Layer 5 of a small transformer language model trained on English Wikipedia (9 layers, counted from 0, width 128).
A neuron's activation on a vector x is SiLU(gate . x) times (in . x), where the dot is the dot product.

Input weights of the MLP neurons that the questions are about. A number n stands for (n - 128) times 0.003.
n62 gate: 123, 171, 124, 172, 158, 65, 133, 155, 173, 96, 103, 109, 114, 165, 185, 100, 150, 167, 160, 127, 164, 125, 125, 122, 147, 141, 108, 146, 154, 151, 117, 158, 131, 175, 166, 165, 145, 130, 203, 110, 103, 121, 118, 113, 161, 185, 123, 156, 182, 135, 114, 150, 112, 136, 114, 91, 91, 99, 149, 133, 170, 87, 111, 125, 124, 131, 127, 120, 116, 172, 164, 72, 115, 170, 180, 121, 95, 91, 149, 129, 139, 155, 130, 155, 132, 131, 122, 101, 130, 165, 115, 95, 137, 144, 125, 121, 118, 94, 116, 121, 61, 148, 98, 169, 148, 51, 81, 103, 85, 74, 110, 91, 142, 141, 120, 172, 130, 155, 118, 101, 135, 121, 93, 160, 140, 202, 109, 132
n100 gate: 145, 119, 137, 145, 117, 83, 163, 131, 171, 129, 100, 117, 106, 129, 157, 134, 99, 134, 168, 122, 113, 147, 102, 106, 154, 150, 156, 96, 173, 159, 112, 128, 148, 139, 133, 106, 74, 39, 154, 112, 133, 145, 123, 123, 175, 205, 124, 170, 106, 173, 105, 99, 85, 112, 109, 142, 103, 143, 135, 110, 123, 84, 132, 85, 147, 134, 118, 133, 128, 114, 150, 105, 78, 114, 153, 90, 90, 90, 118, 124, 181, 113, 140, 126, 98, 130, 140, 77, 154, 139, 151, 153, 112, 105, 135, 111, 98, 68, 148, 201, 112, 126, 133, 149, 212, 133, 173, 118, 88, 113, 145, 129, 177, 177, 107, 90, 93, 91, 83, 108, 125, 136, 95, 115, 150, 175, 111, 192
n187 gate: 115, 96, 131, 180, 93, 158, 140, 143, 131, 123, 154, 164, 132, 169, 140, 123, 102, 97, 167, 134, 149, 144, 114, 106, 160, 130, 116, 110, 191, 77, 115, 89, 79, 149, 124, 103, 117, 85, 124, 117, 147, 127, 169, 126, 96, 157, 121, 96, 143, 96, 139, 99, 107, 168, 139, 161, 35, 104, 159, 158, 114, 109, 112, 166, 137, 78, 150, 159, 107, 158, 136, 104, 81, 140, 153, 157, 177, 99, 113, 119, 133, 85, 130, 105, 122, 44, 129, 100, 147, 134, 122, 146, 129, 135, 105, 111, 170, 147, 185, 152, 121, 109, 149, 112, 81, 107, 108, 100, 163, 96, 129, 145, 93, 98, 129, 175, 141, 164, 116, 67, 162, 117, 101, 137, 145, 85, 171, 112
n225 gate: 107, 170, 101, 160, 73, 90, 82, 118, 96, 111, 120, 110, 89, 154, 110, 48, 139, 87, 153, 136, 146, 109, 163, 101, 153, 103, 120, 126, 119, 119, 150, 100, 148, 145, 159, 155, 145, 177, 145, 106, 149, 94, 160, 141, 136, 164, 129, 116, 156, 124, 156, 174, 124, 137, 60, 93, 122, 129, 64, 183, 135, 109, 166, 148, 91, 111, 143, 117, 120, 156, 144, 123, 84, 116, 150, 180, 176, 116, 202, 117, 112, 114, 119, 177, 114, 148, 92, 140, 62, 131, 103, 150, 141, 93, 83, 182, 132, 176, 116, 131, 140, 142, 100, 101, 112, 97, 59, 146, 107, 133, 142, 111, 147, 143, 157, 154, 131, 118, 158, 110, 116, 152, 120, 132, 123, 115, 132, 161
n238 gate: 156, 131, 173, 174, 111, 75, 182, 92, 99, 135, 90, 145, 98, 195, 124, 95, 177, 146, 185, 129, 121, 109, 142, 108, 68, 130, 129, 93, 107, 126, 186, 128, 171, 62, 147, 111, 107, 84, 141, 104, 185, 90, 56, 122, 128, 178, 105, 148, 110, 158, 93, 72, 153, 125, 116, 166, 107, 88, 120, 175, 114, 97, 104, 183, 113, 160, 162, 152, 157, 133, 212, 118, 106, 102, 250, 150, 147, 109, 120, 136, 87, 99, 99, 95, 118, 123, 108, 52, 110, 100, 178, 115, 113, 186, 151, 96, 123, 115, 100, 159, 113, 132, 114, 151, 107, 149, 124, 133, 119, 101, 166, 160, 139, 134, 146, 129, 179, 155, 99, 141, 136, 155, 151, 159, 33, 165, 155, 91
n305 gate: 135, 147, 152, 188, 66, 77, 136, 108, 166, 98, 85, 192, 99, 118, 146, 120, 189, 115, 140, 178, 170, 158, 145, 115, 146, 118, 153, 110, 136, 167, 202, 142, 155, 117, 94, 157, 105, 84, 190, 101, 144, 149, 93, 117, 102, 143, 56, 119, 121, 171, 145, 111, 69, 143, 133, 136, 149, 113, 66, 139, 129, 105, 128, 142, 111, 116, 189, 160, 128, 161, 146, 197, 108, 117, 127, 167, 145, 132, 116, 122, 79, 125, 112, 152, 156, 156, 108, 121, 128, 156, 126, 103, 126, 133, 146, 182, 119, 123, 143, 163, 116, 123, 140, 166, 233, 123, 129, 155, 118, 136, 142, 156, 107, 132, 91, 154, 169, 140, 188, 152, 144, 154, 115, 113, 69, 191, 81, 157
n557 gate: 101, 132, 133, 140, 167, 113, 137, 139, 120, 128, 124, 113, 189, 144, 157, 141, 105, 104, 122, 137, 147, 116, 84, 130, 152, 130, 132, 51, 145, 132, 112, 178, 74, 157, 174, 147, 138, 126, 199, 57, 161, 182, 98, 128, 157, 125, 74, 139, 75, 96, 100, 131, 150, 96, 108, 126, 147, 121, 172, 151, 94, 125, 56, 43, 139, 102, 102, 176, 163, 153, 184, 122, 130, 81, 120, 164, 95, 170, 195, 83, 131, 111, 85, 137, 102, 120, 158, 132, 134, 62, 131, 155, 142, 95, 130, 110, 119, 158, 143, 93, 71, 129, 94, 171, 43, 90, 114, 97, 148, 165, 128, 125, 94, 103, 125, 136, 178, 170, 165, 120, 166, 167, 154, 123, 111, 179, 140, 153
n626 gate: 112, 159, 101, 137, 104, 174, 136, 159, 89, 142, 100, 151, 130, 140, 122, 140, 130, 136, 110, 178, 132, 152, 136, 91, 111, 114, 152, 108, 161, 124, 131, 171, 139, 137, 121, 112, 99, 116, 168, 111, 190, 121, 150, 94, 158, 157, 116, 121, 166, 188, 96, 130, 144, 113, 141, 127, 101, 147, 128, 115, 87, 197, 88, 131, 74, 139, 72, 82, 181, 119, 147, 103, 89, 143, 117, 142, 125, 117, 143, 107, 111, 165, 118, 151, 114, 139, 128, 103, 194, 112, 115, 132, 97, 129, 119, 140, 190, 134, 133, 141, 108, 105, 113, 115, 127, 116, 122, 134, 161, 126, 114, 128, 126, 208, 140, 107, 122, 93, 133, 126, 105, 109, 139, 185, 150, 118, 125, 155
n62 in: 205, 139, 129, 155, 148, 149, 81, 126, 85, 115, 119, 102, 141, 85, 148, 45, 132, 190, 132, 90, 125, 157, 107, 142, 85, 153, 160, 175, 80, 133, 107, 107, 136, 213, 156, 118, 98, 176, 76, 124, 125, 134, 99, 104, 158, 136, 110, 149, 158, 124, 86, 119, 121, 64, 122, 102, 175, 146, 174, 171, 175, 76, 112, 141, 136, 83, 102, 126, 97, 110, 137, 122, 152, 134, 145, 141, 137, 125, 104, 139, 136, 103, 124, 123, 177, 192, 68, 120, 121, 123, 116, 120, 42, 142, 160, 140, 136, 136, 104, 118, 87, 111, 152, 103, 109, 91, 150, 202, 107, 123, 174, 127, 111, 135, 117, 97, 124, 137, 130, 175, 140, 143, 192, 123, 109, 151, 80, 135
n100 in: 52, 65, 117, 89, 101, 128, 138, 93, 90, 97, 167, 97, 152, 139, 161, 123, 131, 159, 145, 124, 126, 119, 116, 134, 134, 83, 124, 130, 101, 139, 168, 125, 105, 112, 92, 128, 98, 130, 77, 119, 129, 129, 104, 162, 92, 119, 126, 94, 137, 130, 186, 93, 89, 168, 163, 165, 153, 122, 154, 105, 120, 132, 134, 158, 176, 102, 147, 128, 122, 146, 135, 97, 103, 125, 70, 176, 150, 140, 150, 177, 140, 95, 138, 129, 150, 117, 194, 163, 109, 138, 153, 112, 123, 153, 117, 95, 126, 149, 114, 108, 110, 95, 158, 157, 100, 171, 162, 122, 161, 140, 135, 163, 150, 91, 107, 175, 152, 98, 154, 145, 132, 126, 143, 141, 144, 94, 110, 163
n187 in: 102, 123, 179, 129, 112, 89, 112, 165, 192, 102, 90, 136, 125, 83, 84, 135, 95, 107, 146, 127, 150, 128, 136, 140, 116, 182, 168, 142, 102, 162, 136, 107, 125, 54, 114, 184, 144, 161, 109, 195, 133, 117, 118, 173, 151, 169, 112, 135, 126, 136, 161, 106, 121, 92, 96, 104, 138, 164, 106, 94, 95, 163, 168, 143, 130, 151, 125, 120, 182, 127, 138, 134, 120, 164, 119, 143, 91, 117, 171, 139, 167, 205, 112, 163, 117, 156, 138, 116, 162, 114, 123, 134, 129, 135, 129, 142, 128, 125, 117, 130, 131, 78, 156, 121, 146, 152, 158, 146, 136, 149, 95, 142, 155, 63, 141, 168, 119, 101, 125, 111, 112, 130, 202, 93, 162, 146, 150, 181
n225 in: 129, 80, 120, 181, 91, 141, 85, 165, 136, 142, 95, 111, 142, 111, 140, 104, 130, 123, 121, 94, 136, 155, 104, 155, 132, 94, 110, 107, 165, 192, 78, 144, 84, 115, 164, 81, 110, 154, 100, 99, 126, 128, 115, 145, 128, 155, 129, 126, 156, 144, 106, 138, 145, 160, 108, 137, 175, 129, 129, 131, 79, 144, 87, 127, 130, 168, 137, 107, 127, 142, 154, 142, 101, 126, 119, 112, 126, 123, 145, 144, 140, 159, 149, 119, 130, 103, 134, 134, 104, 155, 126, 99, 117, 103, 192, 134, 108, 124, 114, 172, 114, 176, 84, 113, 88, 152, 68, 139, 164, 126, 132, 163, 102, 120, 110, 152, 119, 126, 149, 156, 191, 94, 186, 136, 113, 108, 118, 182
n238 in: 118, 92, 160, 124, 106, 121, 170, 131, 122, 142, 83, 152, 147, 130, 123, 186, 137, 204, 184, 121, 116, 124, 128, 94, 138, 160, 124, 119, 130, 118, 41, 116, 173, 115, 86, 95, 136, 126, 128, 170, 115, 183, 142, 85, 58, 87, 155, 106, 93, 69, 107, 74, 143, 112, 130, 65, 123, 137, 108, 118, 161, 117, 109, 85, 125, 113, 94, 158, 149, 122, 126, 138, 110, 116, 98, 122, 145, 122, 100, 190, 106, 76, 142, 135, 107, 137, 150, 133, 167, 125, 128, 117, 136, 142, 161, 103, 158, 93, 120, 138, 156, 147, 121, 114, 179, 182, 164, 110, 117, 69, 151, 111, 120, 120, 133, 99, 143, 184, 81, 162, 151, 144, 149, 192, 154, 125, 138, 57
n305 in: 143, 143, 114, 149, 99, 125, 117, 116, 156, 150, 133, 133, 131, 106, 140, 147, 188, 159, 115, 191, 96, 91, 147, 108, 125, 82, 100, 124, 89, 159, 111, 149, 125, 159, 113, 158, 139, 154, 172, 108, 119, 132, 117, 110, 147, 127, 128, 136, 153, 154, 137, 161, 149, 156, 127, 91, 110, 118, 123, 84, 145, 111, 133, 126, 80, 131, 117, 83, 110, 86, 120, 99, 151, 141, 112, 107, 103, 134, 174, 115, 84, 138, 125, 146, 215, 52, 95, 133, 124, 88, 145, 192, 94, 184, 203, 101, 120, 81, 91, 91, 132, 107, 131, 99, 94, 111, 99, 148, 114, 144, 130, 137, 126, 88, 145, 179, 124, 97, 108, 174, 147, 92, 111, 160, 104, 131, 83, 79
n557 in: 119, 125, 94, 159, 112, 98, 98, 83, 101, 112, 131, 109, 154, 63, 72, 99, 155, 184, 144, 151, 146, 115, 201, 135, 126, 155, 89, 106, 119, 178, 126, 147, 117, 112, 124, 163, 138, 125, 133, 136, 91, 125, 126, 153, 128, 108, 163, 113, 134, 152, 118, 124, 164, 187, 133, 128, 150, 117, 137, 36, 143, 131, 140, 175, 140, 133, 107, 135, 145, 135, 88, 169, 147, 147, 139, 156, 163, 100, 123, 136, 132, 133, 145, 112, 139, 103, 134, 130, 140, 155, 77, 99, 101, 107, 165, 116, 152, 144, 98, 145, 188, 104, 130, 69, 112, 134, 179, 124, 160, 143, 123, 110, 97, 138, 140, 120, 173, 91, 88, 141, 164, 132, 113, 118, 135, 82, 124, 126
n626 in: 128, 80, 127, 104, 126, 101, 128, 110, 126, 120, 94, 177, 126, 175, 131, 154, 96, 73, 135, 115, 165, 167, 113, 147, 148, 187, 158, 136, 143, 174, 162, 79, 136, 161, 125, 114, 121, 107, 109, 80, 117, 100, 144, 116, 125, 105, 123, 142, 96, 69, 113, 110, 193, 145, 99, 141, 171, 131, 90, 130, 130, 128, 97, 130, 110, 79, 115, 167, 148, 93, 167, 108, 156, 95, 116, 62, 143, 88, 154, 126, 98, 116, 133, 141, 116, 148, 120, 127, 139, 130, 165, 149, 123, 186, 105, 140, 88, 163, 108, 119, 171, 120, 117, 160, 148, 148, 149, 142, 143, 146, 178, 156, 135, 135, 142, 142, 108, 104, 119, 153, 133, 161, 82, 130, 151, 124, 148, 144

Each question shows a token from some text and the vector x that enters the MLP there. A number n stands for (n - 128) times 0.064.

" Sp": 106, 130, 105, 149, 91, 115, 108, 130, 153, 135, 172, 109, 172, 72, 110, 139, 143, 153, 85, 124, 100, 137, 117, 123, 163, 117, 185, 123, 66, 134, 104, 139, 128, 105, 130, 117, 116, 134, 123, 130, 130, 130, 119, 126, 111, 128, 141, 140, 117, 129, 103, 137, 126, 135, 151, 108, 144, 118, 129, 120, 117, 128, 149, 124, 144, 132, 120, 106, 80, 119, 100, 149, 120, 114, 109, 111, 149, 92, 171, 133, 133, 99, 122, 174, 126, 151, 117, 126, 127, 97, 115, 116, 125, 145, 125, 119, 115, 129, 133, 137, 141, 69, 122, 137, 139, 153, 128, 141, 114, 128, 127, 105, 152, 112, 116, 135, 105, 107, 136, 145, 82, 118, 158, 137, 128, 88, 98, 108
The two highest activations, in order: n626, n225

"200": 147, 120, 173, 144, 101, 89, 122, 147, 122, 139, 127, 116, 132, 145, 145, 135, 118, 115, 64, 88, 94, 154, 148, 118, 160, 167, 151, 135, 124, 130, 137, 109, 136, 115, 175, 92, 138, 152, 124, 153, 132, 114, 147, 117, 109, 147, 104, 125, 155, 162, 121, 127, 123, 141, 119, 102, 111, 102, 130, 117, 105, 134, 77, 135, 103, 139, 118, 132, 128, 101, 111, 118, 122, 123, 154, 136, 149, 127, 111, 145, 139, 130, 116, 100, 116, 109, 129, 148, 169, 109, 157, 104, 114, 125, 138, 132, 161, 155, 155, 150, 128, 102, 146, 109, 121, 133, 172, 134, 145, 136, 146, 131, 140, 128, 104, 137, 119, 106, 111, 112, 107, 104, 132, 147, 131, 104, 120, 106
Which three neurons fire most, strongest first? n187, n626, n238

"\"": 112, 129, 121, 134, 107, 131, 98, 140, 135, 171, 140, 109, 139, 123, 130, 122, 108, 139, 67, 73, 101, 140, 136, 141, 117, 115, 149, 107, 138, 156, 115, 96, 86, 116, 171, 118, 138, 140, 118, 158, 119, 119, 111, 140, 130, 137, 95, 143, 132, 147, 145, 108, 113, 159, 100, 129, 122, 105, 134, 122, 114, 128, 106, 118, 111, 168, 102, 139, 137, 114, 161, 127, 139, 114, 153, 114, 122, 97, 136, 111, 152, 152, 129, 122, 107, 141, 144, 141, 131, 116, 141, 113, 99, 114, 142, 135, 110, 150, 94, 88, 144, 100, 132, 115, 116, 136, 104, 115, 156, 113, 96, 127, 144, 124, 122, 129, 143, 129, 133, 154, 130, 106, 128, 152, 127, 106, 155, 130
Which neuron lights up most? n557

" U": 137, 128, 148, 125, 125, 130, 97, 98, 151, 151, 161, 114, 137, 155, 104, 109, 114, 116, 65, 104, 115, 160, 111, 121, 121, 126, 134, 130, 118, 126, 127, 103, 107, 123, 156, 88, 132, 126, 140, 127, 129, 110, 169, 160, 142, 136, 148, 116, 120, 93, 127, 109, 120, 134, 89, 130, 117, 145, 136, 128, 99, 162, 154, 148, 142, 137, 123, 156, 93, 98, 91, 96, 88, 107, 128, 145, 134, 107, 144, 156, 110, 127, 112, 119, 157, 145, 125, 102, 141, 127, 160, 158, 106, 117, 143, 138, 127, 111, 144, 168, 120, 106, 138, 135, 136, 122, 133, 141, 155, 126, 143, 140, 154, 93, 142, 111, 103, 94, 117, 111, 143, 124, 135, 89, 139, 72, 152, 142
Which neuron lights up most? n187

"ock": 112, 106, 130, 144, 121, 118, 99, 141, 125, 172, 145, 111, 138, 158, 135, 131, 121, 130, 36, 109, 115, 99, 95, 74, 115, 135, 148, 141, 128, 148, 135, 118, 120, 108, 153, 77, 127, 141, 146, 105, 108, 145, 107, 110, 131, 161, 82, 129, 130, 170, 131, 121, 131, 117, 160, 151, 149, 118, 108, 155, 123, 93, 138, 108, 109, 107, 99, 143, 125, 120, 143, 125, 132, 145, 119, 135, 122, 121, 101, 98, 115, 124, 121, 127, 82, 133, 128, 123, 156, 113, 134, 113, 106, 153, 145, 124, 115, 125, 112, 151, 137, 131, 138, 135, 126, 142, 135, 107, 164, 144, 145, 123, 118, 120, 149, 158, 107, 107, 112, 144, 142, 102, 113, 130, 130, 123, 121, 123
Which neuron lights up most? n626

"–": 124, 147, 115, 106, 149, 111, 138, 138, 134, 120, 156, 107, 113, 107, 145, 105, 139, 95, 101, 89, 112, 115, 150, 146, 110, 138, 146, 152, 145, 101, 111, 141, 134, 110, 69, 112, 115, 127, 109, 132, 131, 123, 136, 118, 115, 137, 146, 79, 160, 120, 148, 134, 118, 140, 145, 128, 143, 119, 141, 131, 155, 153, 101, 122, 127, 135, 125, 135, 130, 202, 87, 126, 100, 100, 136, 85, 116, 154, 119, 157, 127, 130, 153, 131, 141, 143, 142, 134, 127, 96, 153, 57, 132, 121, 121, 126, 120, 89, 146, 154, 129, 122, 128, 114, 132, 134, 154, 146, 105, 128, 131, 110, 132, 137, 84, 137, 124, 136, 126, 138, 132, 146, 105, 130, 141, 80, 95, 139
Which neuron lights up most? n305

" ": 141, 144, 122, 125, 119, 88, 103, 143, 134, 124, 138, 113, 125, 137, 138, 104, 144, 131, 97, 61, 146, 130, 152, 113, 130, 114, 190, 142, 140, 135, 153, 140, 149, 111, 120, 120, 138, 108, 117, 139, 131, 112, 155, 97, 120, 157, 155, 139, 179, 128, 154, 111, 123, 130, 148, 141, 155, 128, 118, 153, 117, 120, 142, 134, 137, 112, 158, 119, 114, 146, 108, 119, 128, 139, 152, 130, 122, 128, 108, 118, 119, 141, 136, 99, 130, 125, 127, 150, 92, 123, 127, 145, 142, 95, 128, 141, 132, 141, 142, 128, 140, 136, 126, 132, 116, 164, 158, 122, 142, 110, 134, 129, 117, 129, 109, 130, 135, 127, 111, 161, 126, 130, 120, 111, 127, 102, 143, 116
The two highest activations, in order: n225, n626

" themselves": 111, 148, 146, 143, 107, 144, 124, 132, 133, 198, 157, 139, 144, 145, 116, 122, 128, 133, 77, 95, 126, 131, 98, 126, 138, 120, 149, 129, 108, 125, 146, 149, 154, 112, 124, 96, 125, 126, 68, 149, 112, 125, 129, 124, 104, 121, 141, 155, 133, 94, 145, 123, 118, 118, 136, 163, 119, 102, 128, 141, 146, 150, 92, 121, 123, 145, 96, 107, 130, 131, 111, 125, 125, 124, 150, 151, 140, 137, 127, 116, 119, 130, 113, 112, 142, 121, 138, 158, 118, 124, 104, 120, 101, 108, 123, 157, 125, 133, 82, 148, 162, 176, 145, 130, 115, 117, 109, 94, 122, 96, 153, 140, 124, 148, 126, 116, 126, 120, 156, 126, 143, 138, 132, 142, 112, 128, 123, 108
The two highest activations, in order: n305, n557

",": 135, 143, 137, 158, 129, 134, 116, 124, 126, 166, 141, 116, 119, 120, 152, 150, 98, 131, 86, 32, 143, 138, 138, 113, 131, 164, 160, 124, 133, 130, 111, 123, 129, 125, 129, 127, 116, 135, 135, 134, 113, 136, 137, 121, 108, 140, 100, 123, 123, 142, 128, 126, 128, 123, 96, 110, 118, 120, 128, 119, 148, 106, 138, 131, 117, 145, 129, 118, 134, 135, 132, 155, 128, 138, 146, 131, 141, 127, 116, 145, 126, 127, 137, 115, 122, 141, 125, 124, 130, 118, 135, 102, 78, 132, 113, 130, 127, 127, 136, 133, 139, 114, 125, 141, 133, 126, 135, 140, 122, 126, 121, 114, 143, 120, 141, 125, 115, 117, 115, 146, 139, 133, 127, 126, 121, 127, 134, 117
The most active neuron and its activation: n62, at about 0.37

"MC": 122, 151, 123, 122, 122, 114, 93, 151, 112, 163, 144, 123, 133, 133, 146, 129, 75, 152, 35, 107, 176, 109, 117, 118, 149, 112, 152, 99, 125, 114, 156, 121, 116, 138, 131, 116, 137, 145, 143, 111, 112, 109, 146, 151, 112, 123, 116, 151, 136, 151, 143, 145, 140, 95, 142, 117, 157, 134, 148, 123, 126, 115, 105, 127, 142, 98, 96, 96, 102, 133, 116, 114, 125, 150, 131, 151, 137, 153, 131, 120, 131, 123, 113, 104, 129, 139, 151, 125, 128, 107, 126, 146, 96, 140, 107, 134, 146, 156, 130, 161, 159, 156, 92, 107, 103, 127, 134, 126, 135, 125, 110, 131, 117, 133, 143, 140, 128, 110, 142, 119, 131, 97, 124, 117, 145, 93, 113, 119
Which three neurons fire most, strongest first? n225, n557, n238

" of": 142, 128, 113, 112, 134, 136, 139, 101, 112, 175, 126, 135, 125, 122, 111, 123, 176, 141, 105, 59, 148, 137, 126, 127, 140, 157, 156, 119, 88, 105, 143, 121, 124, 128, 139, 143, 143, 95, 133, 112, 115, 130, 93, 137, 114, 149, 141, 146, 134, 125, 113, 134, 110, 95, 111, 158, 154, 112, 133, 95, 129, 95, 132, 137, 140, 100, 131, 140, 121, 143, 124, 118, 118, 122, 120, 132, 144, 127, 129, 115, 128, 81, 120, 113, 114, 105, 122, 164, 150, 125, 140, 117, 100, 110, 140, 115, 127, 137, 116, 136, 118, 106, 132, 123, 164, 121, 139, 122, 132, 97, 124, 142, 128, 149, 148, 111, 77, 111, 161, 151, 145, 143, 136, 116, 98, 143, 136, 139
Which neuron lights up most? n100

"ant": 114, 130, 116, 142, 136, 154, 128, 139, 134, 207, 112, 111, 144, 155, 135, 153, 130, 105, 73, 107, 88, 115, 102, 119, 103, 112, 157, 151, 131, 135, 121, 128, 121, 125, 123, 118, 117, 158, 126, 136, 123, 83, 141, 148, 159, 147, 140, 148, 120, 120, 148, 134, 130, 143, 124, 116, 110, 122, 139, 120, 166, 148, 110, 139, 83, 172, 74, 131, 125, 121, 120, 152, 130, 137, 111, 103, 119, 133, 117, 100, 116, 150, 144, 103, 158, 125, 125, 123, 121, 118, 144, 117, 137, 136, 149, 108, 131, 133, 99, 112, 142, 138, 138, 112, 114, 141, 141, 145, 138, 116, 128, 141, 136, 137, 157, 130, 92, 137, 112, 132, 137, 130, 170, 129, 128, 118, 126, 134
Which three neurons fire most, strongest first? n100, n557, n238

" and": 137, 121, 135, 135, 122, 129, 141, 111, 143, 193, 130, 127, 146, 132, 135, 144, 113, 120, 68, 62, 111, 121, 121, 121, 134, 124, 102, 112, 135, 140, 134, 124, 104, 122, 117, 101, 134, 133, 140, 150, 127, 110, 146, 115, 102, 149, 112, 106, 132, 141, 140, 156, 88, 163, 114, 131, 133, 123, 116, 122, 108, 101, 122, 121, 144, 159, 155, 122, 136, 136, 126, 101, 127, 117, 125, 140, 134, 164, 115, 157, 105, 122, 128, 124, 133, 146, 126, 138, 140, 134, 141, 131, 128, 101, 134, 115, 115, 113, 121, 146, 124, 151, 97, 127, 127, 129, 129, 119, 139, 117, 103, 123, 148, 110, 116, 148, 130, 136, 137, 140, 145, 96, 125, 115, 102, 139, 119, 116
The most active neuron and its activation: n626, at about 0.52

" the": 136, 107, 140, 145, 100, 140, 140, 126, 135, 180, 140, 127, 130, 155, 137, 134, 104, 107, 90, 52, 134, 119, 119, 145, 125, 183, 138, 197, 131, 128, 170, 126, 124, 121, 139, 123, 117, 103, 134, 124, 110, 114, 135, 136, 102, 121, 129, 130, 121, 126, 132, 103, 114, 133, 114, 146, 132, 117, 114, 135, 122, 110, 141, 122, 131, 147, 127, 135, 151, 128, 122, 108, 118, 137, 121, 146, 130, 104, 139, 133, 130, 115, 158, 134, 124, 125, 122, 127, 118, 138, 117, 121, 112, 123, 130, 154, 146, 155, 145, 134, 119, 120, 134, 111, 129, 136, 123, 126, 147, 131, 131, 139, 149, 125, 117, 125, 122, 117, 128, 130, 112, 133, 125, 125, 139, 118, 130, 120
The most active neuron and its activation: n187, at about 1.1

" teacher": 96, 129, 111, 101, 115, 144, 111, 156, 126, 198, 136, 130, 125, 131, 154, 129, 136, 135, 70, 124, 119, 133, 118, 106, 112, 93, 148, 132, 112, 165, 124, 150, 152, 153, 150, 134, 120, 155, 142, 142, 131, 118, 144, 166, 129, 112, 127, 132, 113, 116, 124, 158, 147, 149, 128, 109, 111, 152, 138, 112, 135, 197, 115, 131, 97, 129, 112, 142, 111, 132, 119, 137, 162, 121, 103, 110, 92, 126, 128, 104, 107, 118, 121, 94, 117, 165, 113, 120, 127, 126, 147, 95, 126, 113, 143, 109, 129, 117, 107, 158, 136, 137, 143, 89, 107, 129, 118, 101, 96, 140, 132, 156, 146, 137, 139, 124, 128, 135, 121, 152, 142, 102, 132, 120, 120, 121, 105, 140
Which neuron lights up most? n100

" in": 133, 115, 137, 122, 125, 139, 121, 110, 135, 169, 124, 135, 119, 109, 123, 118, 107, 134, 107, 40, 107, 127, 94, 143, 111, 158, 157, 127, 108, 127, 174, 161, 126, 115, 133, 102, 126, 129, 124, 134, 128, 114, 112, 117, 106, 130, 119, 132, 131, 135, 114, 104, 130, 125, 141, 143, 135, 118, 137, 106, 109, 114, 138, 138, 140, 137, 146, 135, 117, 132, 129, 119, 97, 128, 117, 152, 155, 109, 128, 116, 134, 122, 109, 125, 105, 127, 120, 115, 144, 94, 117, 103, 97, 133, 130, 144, 130, 152, 106, 133, 110, 128, 135, 97, 131, 124, 124, 155, 152, 102, 135, 148, 147, 132, 108, 93, 117, 138, 105, 134, 114, 123, 124, 123, 124, 117, 118, 116
Which neuron lights up most? n305

"ton": 135, 135, 116, 119, 115, 143, 122, 147, 135, 175, 143, 127, 127, 115, 133, 141, 93, 118, 13, 134, 133, 129, 129, 104, 120, 119, 134, 133, 139, 128, 136, 146, 90, 138, 154, 156, 132, 112, 132, 124, 117, 145, 137, 118, 123, 156, 152, 142, 131, 152, 118, 164, 121, 135, 129, 158, 120, 102, 137, 109, 120, 131, 123, 107, 136, 98, 121, 121, 131, 153, 124, 146, 111, 140, 150, 128, 145, 116, 151, 86, 127, 140, 151, 112, 120, 126, 141, 123, 152, 136, 105, 121, 130, 121, 117, 107, 127, 135, 102, 142, 119, 165, 124, 129, 120, 110, 117, 124, 149, 161, 119, 150, 124, 139, 147, 164, 106, 117, 127, 139, 143, 112, 114, 106, 113, 95, 131, 130
The most active neuron and its activation: n557, at about 1

" |": 134, 146, 101, 113, 113, 127, 98, 134, 114, 135, 123, 141, 142, 102, 124, 109, 109, 136, 64, 48, 125, 137, 126, 123, 153, 101, 134, 147, 149, 151, 131, 113, 126, 133, 137, 104, 140, 117, 103, 152, 134, 121, 120, 125, 115, 160, 117, 100, 116, 120, 115, 154, 139, 124, 126, 115, 127, 113, 118, 116, 147, 155, 120, 137, 142, 122, 112, 131, 142, 125, 128, 125, 130, 131, 151, 143, 104, 124, 148, 120, 119, 111, 121, 129, 150, 141, 119, 138, 116, 137, 129, 112, 152, 113, 138, 118, 86, 136, 110, 158, 146, 135, 125, 106, 126, 137, 158, 129, 104, 131, 133, 121, 168, 114, 146, 139, 117, 121, 110, 129, 143, 114, 115, 151, 120, 109, 113, 128
Which neuron lights up most? n225

"ad": 114, 101, 152, 166, 122, 88, 89, 153, 129, 139, 147, 119, 144, 129, 140, 142, 185, 129, 74, 150, 97, 149, 86, 138, 106, 126, 109, 103, 165, 118, 128, 154, 165, 93, 107, 149, 138, 151, 92, 148, 117, 116, 149, 109, 124, 103, 120, 98, 127, 118, 174, 171, 144, 113, 146, 167, 147, 148, 123, 133, 92, 150, 114, 142, 124, 133, 128, 169, 128, 105, 153, 88, 125, 152, 89, 155, 133, 134, 109, 108, 132, 118, 114, 133, 145, 105, 118, 134, 111, 127, 145, 158, 125, 150, 141, 179, 134, 108, 127, 148, 166, 120, 114, 143, 122, 134, 103, 151, 126, 150, 131, 138, 125, 121, 117, 112, 134, 106, 99, 117, 111, 116, 106, 145, 163, 123, 117, 114
Which three neurons fire most, strongest first? n62, n626, n238

" w": 114, 99, 159, 117, 108, 143, 146, 170, 116, 164, 114, 110, 151, 116, 115, 111, 103, 126, 92, 104, 115, 145, 93, 128, 136, 144, 205, 129, 128, 103, 139, 129, 96, 124, 100, 113, 129, 151, 64, 105, 102, 160, 111, 120, 107, 153, 147, 144, 137, 139, 137, 118, 102, 164, 134, 141, 100, 152, 116, 130, 104, 145, 131, 155, 119, 110, 149, 115, 98, 136, 105, 129, 121, 137, 119, 112, 146, 116, 110, 126, 107, 127, 116, 158, 155, 180, 123, 113, 140, 129, 139, 140, 105, 123, 117, 162, 146, 122, 136, 148, 146, 114, 140, 138, 131, 130, 87, 130, 132, 107, 136, 116, 143, 112, 111, 177, 125, 141, 122, 141, 126, 146, 139, 164, 133, 101, 135, 150
Which neuron lights up most? n187

" at": 112, 110, 125, 100, 154, 156, 137, 97, 144, 172, 149, 136, 120, 128, 110, 119, 141, 174, 109, 52, 134, 153, 123, 141, 128, 153, 141, 118, 115, 139, 127, 133, 115, 183, 170, 135, 132, 147, 120, 116, 120, 124, 131, 148, 101, 140, 132, 143, 138, 116, 133, 108, 124, 140, 140, 133, 139, 129, 137, 119, 115, 108, 113, 122, 152, 104, 104, 144, 121, 128, 147, 108, 106, 131, 144, 130, 149, 120, 123, 108, 145, 104, 141, 141, 99, 126, 118, 125, 126, 84, 109, 107, 108, 134, 142, 120, 138, 137, 112, 133, 135, 134, 123, 153, 151, 114, 118, 140, 156, 123, 114, 125, 133, 120, 113, 119, 102, 132, 120, 168, 150, 136, 116, 114, 95, 132, 117, 116
Which neuron lights up most? n62